Layer 2 of a small transformer language model trained on English Wikipedia (16 layers, counted from 0, width 96). Numbers have three digits each and are written without spaces.
Take only the direct path to the model's output, skipping the later layers: a vector added to the residual stream pushes a token's score in proportion to its dot product with that token's output vector.

Output vectors of the tokens that the questions are about. A number n stands for (n - 500) times 0.0037.
"arried": 580445454535736455287521507550405698432675635486475299491310339715424437370578569528610867566460574336164504281405509688501766615662427670653407614612423437455568567614599443726540491404486382410517452539446634374710577437614422537368566549302414555600446440499450211433282542425432494363
"iety": 653520617500753282495720338527419569440415322512574775337524772626659441738462692435419613228566430374553527331434441664521452587646508844457351391539560403351286547479720424713650342466507588170340387487362807411671635297422670626321454849353371366559324495676397345396513488573396403408
"ians": 593333425618656302298531278527279378466608565569678586468321738475468484633507660643471721328588562665387527423484533490651663401635546745456180601359360406409379505477448369526627435457499544289208330525588719393795444414587431658591724350430506495686503433557445614463430581625455378408
" Ref": 457507330330599322459613564560508607571605657427464316519415584532508345440423539577571556551372520549408426502466617640730559472586440591484426428679498271460558565469734509513429516513479721426516584547386584314550335512492678398598541484381498403647449399525302445356426548571551483489
"ointed": 686414516491684515461609610662482508300644530548646381379379521723563729562437486625419631538418470319479579302525540747799524520511377669530498781327295402476375425684554344679547341408479476281377520620479568465570558488600563527366557342336484451323390311683668147434240580602398480509
"ound": 411625489479631626460688463465535576452405486635431498339473547599739288364518335705676591410406435330496573388531681663597613501337468655629659482447594472563409429435438548542396570362488570530381506522452451354699527440612424426448732159256577463541431454579423459528548612427446386557
"ire": 576587349453500368383490539530544348321483497473469595433438335545733464357618550472455382487349537592434592332379706489397517532630369724497683837507468513376500445675668328603493444364496404585394439483531590377544683417727494445404744496388462500592317458636366671557497410440551490656
"rd": 492331321580431275470666266552437708410584503816523550692621515456682402466588591435493438657656524487325545339444485549413557554508437729539672601257625440496465463537558307620807406333508485620410440653349452259600405549465616354492288652303427513389462390586556322432459613575378625745
"hel": 400240544651604509144680466453343542523555425605750591457690341411614512493524635387465429268563558400316775418093493640606585579398667653614566694414278534323485535516517390496579400668493594314501572668325550506573305610666594471463496579324452549442432316689497531696550515394564383385
"airs": 679359368561489543364638328577518360476444375559579443370397472772601609500723534515516466264553415524486572351367486704635651402508353579407391438527458446553475267635541688682493521327484504632416283569406579456756400483595609487229617283321411578490615469863387434635501497493550544588
"ices": 588382294691350252316528590395601430447638381581582441341479393596509618489493704510423713341343685462691391364456619596537546328480427504511556661539414355335477471410848381701469577593515552433332389402230697342729561583494544460672792429290564514441307491759471380611587493525528633426
"etwork": 531636409487667390459586383416488722372477320604613463536329345656373531550442559488650718503276678457350402260555681711394643272678558668431356670708513474427293255609774258700413507511484713379369468679209585215702392254514543587397654504357495643618360480447520562516529503506557396676
"vious": 484460547631466542410506441507635683220603562481479368229374559559698670562362568540611596501276332332571643315681493863568555627523497749458454608440370365423429511383608446610708266563495767501308448516331320293678323749493303577444510544281493460599249405719683460695191677320596372679
"iro": 519394366621689348231387511541435587594476524512542569424359339538646481614376557382565528451502556463374623248433796629477480452498491497437382709502564527522562381559537299617417488391494644310555603613576538497776601292604522394180684659377588643525425474652374699499332502361485466535
"aur": 644706543643418412481549558553637491561489576564541397479431567438517581469529670628613412508365517458300732416190423630656535343739574361345379595660510456273353439587362507680717248384508529376602501469417511490565305448536406492405833548265382658571531377589439453363530520551423658410
"art": 390472671602532523363532593522421535493532548565367567414484278551536466553493612624449466621561656415454533339451478605493425543470432474681551563554439503320430534725499537649219319490502317777356494643417511524629444505639444404499577379336322444479424467562413544426420655502675475678
"mer": 580500669530495415356456596634455874070566510710464494447461437477506629569308576481517556639460599491383449289481611473503518532453457663437400611476487476412383299326580328543515298581490533421297562498667278336386499545603489587672516592311471513686405585697601404384606772414556395744
"raw": 690274343415632532476650497521455596383428455367518540567382426469459507402550721584565522582494554391306560290385455686679489769590359624497425628566486521459378449602524374551714488530493419511517584694527416162648264564488588383519376518296407480553476505692400570456470516670584482445
"ler": 737575654393545421442485437520296571363568364601581553407479384624523654418383606457641520210396620439390662235282760681627367560382603568418467595197443419396475448497613580488515392511495578448453503494655419394692211566549682349514720350330544515550489480667611512530384645462654552567
"ld": 598525429382523567493541392690419731513484261696476259588591453515669651609394609413575590260320658330339448233449574570599570667347320629607471724741352482377572455461539513507609610497494562467308507606410454368690526611662667480403266641327560306243389408704676175518173600497586578675
"akh": 750465526573662461313621334534540463462470296619561413452502532419560529418409451720575516451328646636481519296489677587681470218558519648368257597512557488318364616627537479608451432569484637585440586620359580411689605446389295347314615725252416778503593367617474468493446530559397461389
"ime": 579498608512631377240579452533359523532563541684758676376580472479653405438479423383507388392620617516433597260441347575736498326471400706663377494581443436473314428733628287540414426339517663337304458531634518250588799457577519619498600502363536379409346439612501743537494406522600398601
" Suc": 640248510532533208464674630599680670432609297532514547362547556525537309517525670558442607481251578546443598499395460608698598635495315622533510433630405369482525484572605503545447542528481659303316533650423479479419265367460697458592701695415367572641264208580487630476465550426473348314
"ician": 583558407633496294509530524297360725485572327508726517476312333630582619656351683427692483375496558547366481388237560690584562401597595587477533706513464418346447527298668469718732310392486675297245416478447607628722496544433638636673675506199477659545240570440468282621364653509314300420
"ebsite": 458632577576654379415506282574496369393641424534497376612611397616671627347484632470512667461599653343273537034505575720593576434718547475419375375873473344299563169599735270787368536349476593400497595486443404412763362261730704522475746481394455442529333382564657604470390812275497496347
"aring": 659523456484626559417600562741305444402603265518417508477366453424463502657602535460329651385387570375421577398412499690552614489439488720463492655632452438370391392688575582665402513608519583581342479653383668456614447528518604425329645471391631771282281319507363490386409684365526483526
"face": 432429528737563322455572405459607725377635296560499506450360686643486642483535724409367556512236606310533417377692662699595531312588366780469473631419520412250495341522561287599457341431497603609363538473499668437542184450749646780205403611450499328654345287647558540410397487644650428544
"der": 790385699548469402516488368548437631384604377638580481419447287504431389490555637547418523515255671389496460325579800637562393322405470849413595560428449517400357431469552535615649368504503591757459640462489385288590456460457845501696409490353348456394512433812313480528384555477596510414
"ous": 334265576554534400327611542332629730300492635644470478438486375447615514622511532451611697507704510537275731449612632593543617656556411652457487467455367547412402444563316453630519408578501511405360545531449538386711687454448479695307660333471586440193389499608397308304561674400517563446
" includ": 632356345780788126184732372491538896347686396670784363416309453549546340624259756558550690288361518336262606218336639971801868393703302881378345798646448041252294282525563275948704258321476651399402571708274588184810121473584739401379744947116334650558236196921512361481303603566530463621

Each question shows what one neuron of this layer's MLP adds at an activation of 1. A number n stands for (n - 500) times 0.0005.

n164: 452480474431565674435367706589443564772716451643393688496265565572720495312658570494458357477545494711647286573558458493480230717271478409469435541551534503314662457261364277543363454394504612473548681433507387484558465563246581540326629657555475853507487362405626549482465511470361361634
Which of these tokens does it push up most? "iro"

n79: 766505467485237286695484413600207502518462284484465511455633385482372569720507543263854467239427681239588384681583611543452551492641345337497487656435487625525492645599462584312410608570448602402529692521555395619556598548617618289439422454520603288488372464586499641603475574294566501413
Which of these tokens does it push up most? "ld"

n107: 643615533573353414545552379606494337568308359424542404516690485389483457474279494508462360347533414679485668297640459425432562393464605623494798700573422454241492364477675589551425413486799394550461554473469473539399614486509440558621599566494529580360714483635445539609494429256551435434
Pushed down most: "arried"

n117: 642700581604423596423645375565292630400439650386364577412822403539330749514313316459370483718609520518356406463220615500664655686612437474494492444497392638642537522541376538404374585332419642457558385503227550801466691483515478323511198372576529486323441510517411639622602408613537653433
Pushed down most: " includ"

n206: 377390458404320351522513610307285490500691487509266480496450555278383569569568565552446541560398472424305641696560397499658649572419529485402526488569557466624372652585548384381676552704479522489605519474484578534552326604485467288542276633467342514490702423526478628512583597476520630478
Which of these tokens does it push up most? "raw"

n252: 447471545449357571647285602461430521417429525451335658639481409360458435454328523588625575607487707431414577434466538670371574460627401397536483356601325588648476649595389435622456604505516496598424287426438714632298376404634618678545505271565491518384442350509412573602516458781607582518
Which of these tokens does it push up most? "art"

n148: 455472456511630412438537431474444394599553416612526489415408672709401316321446506437518436665416460533469510490800525518407543497285371454765398629441532450390645588453385596532435547577473459578438591567605418316544661564430523361313431511314672333379650406364602486584665515480518630578
Which of these tokens does it push up most? "ound"

n219: 578660530500407561464388532485426365493260416576580167419519625503655427682645426807620478478319416408401394459529682321457603649487385549686725487322614567493409371297685582155604652472385413396406505588725553435693572545302571547625735362590581333506624532632449362436475357614308487412
Which of these tokens does it push up most? "ound"

n167: 373512436339537537468411844591371738708451428302586540461474491455690453493626481547484353539643349386494530411358697402421336524466626458316573663405429503406391550541696385755612510530333360628466593523545559510511649459699453453556568485490686509628405307453410609517468407324382447334
Which two tokens does it push up most, strongest first? "ire", "iro"

n139: 459622673601486546462403431603419296513724478489507451412459580676478350430511501272460343583477461326570504393529472369364511506516647398529408421469596404409658477677581590422317381443637672436689413475501518361454567497573567443544539620459338565605630544545344710776553519608386337438
Pushed down most: "ous"

n162: 585450648458303323381614579582672610481622353448413571379461413460572515294674491655301599480555395323533495456598662278479502523312512436537520466523409315319603593420575623432766313320774339589609539666417571481432455443695598570586423415390510442482524657557651474550491571418581649302
Pushed down most: "etwork"

n210: 511446511622461739453469382466202632406672486518535512348583440693530557495305362487427417605566514404430592465534540663604365595544299377546809408505441492314603463592387661718525358448653462381564362700732636479353372384528433684629289374308533363481405580593548550665254452448477375608
Pushed down most: "akh"

n229: 541706406613458663477587400677448307444525557351407433282685630391635661591275389479467220380525512492630438514590566507478434415588366448325667636615440453488640443587609543479248615488415584720483393522370544686623611402407343476676258436484467630554517309568624493293528556378449577448
Which of these tokens does it push up most? "akh"

n37: 650741491513560540506452424486585342489387626409437405644673521512394358396362474598605575579441577709597448410602634441579489348456567369353487658541595192455428533573727603315513374265601478414458527646454351453422613388484330491556567414557478738456612600785557276570477425483557400467
Which of these tokens does it push up most? "akh"

n188: 489429461304427645550527539482384750516456326205431663424664463443535407273435436302370343567516820560389772577414431453727402636444302460760535629751270793518500573514373526657662458683550369443589386761561332494717481556463546379402352449440533533605428479477384744475441432445337533570
Which two tokens does it push up most, strongest first? "raw", "hel"

n68: 708666497578460504381585449602752507597459607666389480308511536498480391636478472403434380789497415540407484420461513523567580377545737507600465556597492441408527492373340314512416530666567460474439498684554479453554516241405479505578504346229456527535486416578606523485650564503473503441
Which of these tokens does it push up most? "aur"

n42: 553747452549472523514240463265408575444755563375374390358663490646541601454434406537475475439549641477312478411483553412549822587543478528618434632472445574499428627369509637624516546538357423642591541524533672503405525432632649352383560502290277416542573485484670316349428702524536493380
Which of these tokens does it push up most? "arried"

n31: 333329553575589358626548359523478462327598646544602558537329317314643294488559481408531388463720377735386733720455609587576379583561522653555643382578586553507701410454325432558408462272540582442489458693517605416350557528426564462572626599620529592304487491349559331275440684351421401388
Which two tokens does it push up most, strongest first? "ous", "rd"

n49: 665611534379601502247415440549366498286657635631423451511566512475577572549397513379462638666598457440482476430616453575629442695454518525261655351314678394524457488400508569281168407418600418275462485282438497545506679655593377478674621461266408524468619690422519499692602624275461634639
Which of these tokens does it push up most? "mer"

n135: 483436454508208477396368441703191520425820562514226785609406395448520436630564451577340490864430489571493637499326592710496466517302303261512611348533452491728424583337447602513501691437403869595402315359632623385496490316461643655504487520359670333558390439587441572641539476587553610347
Pushed down most: "akh"

n7: 293577511762319441639388411474591518448460547636310390520429557436591681445382471396298710407493578568310354314551543419513570477451533546676388397426498442435641420359470510398545523553595569517394605354562549557518505359570465623511474570722679468589562487630491579480385543381515446541
Which of these tokens does it push up most? "face"

n225: 472590561440378412496534341521594562521691610430491411359566361603509450477546537490527431440464370740545469619366656360509517710629578452582404509519369442247488387537274411527475549531226608649635464457467418488510322573688337588563504414494583563561317402592653524466627442575375457487
Which of these tokens does it push up most? "aur"

n45: 534844585354369253210531440483762578544582595567474296621187789434654694448542368576300545224433518655346271619463588587460664534578389558653323596334341578504557534477365424437447610562506581356473550624683281544527561685317375475526279647552697401532251355671485505507492559682544418539
Pushed down most: "art"

n196: 497270640562475546477448494485635417381388562520349500592503538246620540313641620456492701545716537303499520621524310521626517556589589616523310385551288674461531294383528477511606356449547500678540479414345503596447485534704516413541410533436384472494592492300494608669518557373483601367
Which two tokens does it push up most, strongest first? "ebsite", "hel"

n84: 603521512406176315377722357535620609436554519670448512406615560627457422421605360598538607343542388402577509632235437549419298584521428541473401438440508781372434485593505489673279635506582375649486500816666503440397458244639589492516528478595524637473318393722594457408587600533577340518
Which two tokens does it push up most, strongest first? " Suc", "airs"

n118: 666544614620457494486481405711609636550475272312328511550504438492116596790354655402511421356391476595618541404592447550654537520561493516532566509544503292417544553402469355532665442459433591494496595423510799555361399520524441531502324594348426491234646511631374350530493577414606660583
Pushed down most: "ound"

n11: 541692507465570586596315460562336428357554474625355498704603425530455478513442532443535552648558243568671488502452373749553498647461396375465407360372423631551295558292427539660621326423440628572496563371531462477573474569482539400693651416364469728207586514594549428679373523473581497719
Which two tokens does it push up most, strongest first? "vious", "ler"

n126: 608424548604329333508439399515440514681532533474601459395594493580678559556503434503720560289221347565658620463419557291574434479387331314292374402477664546465537289487707475498336514480511560506457691554546353596776402473448656492469510472412541515473361609575691501518476677576451667530
Pushed down most: "arried"

n54: 565537395420499545519531487608369425744373396724536265390427622510299358433461515562507420655432599471580254522730673440661501404590488600543456437448614353573655420453592652488298562486446743645533470512552362440703280626491528340560469526464729413479724389377537338504283395593505467571
Which of these tokens does it push up most? " Ref"

n156: 464232303517432362437483490379612610649435638501576634429448642658737324407558422628613419479487616571496640513486418542868617349440161303497550624615446324593350556509512392330806508504555653383490585654517326445528352432598446505476316604530371752409567391546650462534373614339546438508
Which two tokens does it push up most, strongest first? " includ", " Suc"

n178: 532754406758392364372457385442429476475473480485507179576483678434738484636502460398539230380510457536327458327511619722425576363672713628491534604521532557536557790433671606679714494327496604600600192516357579492502594481552523527457628484421217674382390622228533312511334583623497424597
Which two tokens does it push up most, strongest first? "ician", " includ"

n73: 362439503646432477333585319556545536733579539730579340578509387302346514584388310472676473304651513698459623747683428482452263414649412570604685394445618405532573350612544510266675878516381254471353721383698443506407351395369554438381859606534633416473389535544313430367604553497569622337
Which of these tokens does it push up most? "ous"

n20: 675465511246508503347256388528215462451476510374661351561446427634638492501289776564241544448773577412590559466569655501550412581551309415420601523660506489666639457534442540377403562414438505240327545428683380653484557614614494310447549529445458486515475557587515541572507540381583467624
Which of these tokens does it push up most? "iro"

n191: 608391318373580463395513409783720391502486414456620410246464307525566460597657624523421404415552714438656667493485644511549642429592506458496436465440720340381578471355457330473424537570507496585252581435314548560457633386593405522653481321454561498607538448485574625396447572464563419608
Which of these tokens does it push up most? "ices"

n26: 334721507552466564532435419417463493388491462404415449363528486349533653480466487432580689422411341512568517743500544517581554254609682674447723461578495492524362468674494697434364413433498544524540393340375616541535516536499564310674387417633468618389361420445437502460620445478544615587
Which of these tokens does it push up most? "aring"

n18: 558468393536722402205338579327610458533538778384577405770497464460589562555466303693655466527676352382440483534402367406505491321430477463631671358308487481498479534611620601413576520808337352695806491434310320453553592400601527603555523511438561613439657604506494564584528350358381332562
Which two tokens does it push up most, strongest first? "hel", "arried"

n39: 529597632580340492266407373516377269551577515532514497518721519461588600452276518443506396570353532655397339461373479527504366385462686436314392571313435483647355533518538689396681801452467305325521514430666443612585376460436401579548547332774597622456483418666638570500541589488728520470
Which two tokens does it push up most, strongest first? "ler", "ians"

n186: 306595484526598766537251498568379590503439704414634352369489652471720559479494375522579611522629571376493802408285575527368574344535505753489582440566350297573528417499610566311343403352341319348491590590421552558561471391312542432599623497500522457483512457379611506589417489726528466689
Pushed down most: "der"

n134: 478508412497353500576301421642482460614387422766637357252559528573420534382584485372549492313473318481556692368630597432403457614636539586278434643436454647564499440441504766557439331456647667610393486588602334523298552629456508765631453512620627311640337559488643268645273496311384551612
Which two tokens does it push up most, strongest first? "vious", "ld"

n201: 607423253355444402546523781454344675605447313419529571640566472616275611615455670570494589726432572264589532658490477505301507350481577526566339555358662404374436463629673515475298452566451525335396460521461437594406561424535682451567432396415579412591434603710675619545397528451505453506
Which two tokens does it push up most, strongest first? "etwork", "ices"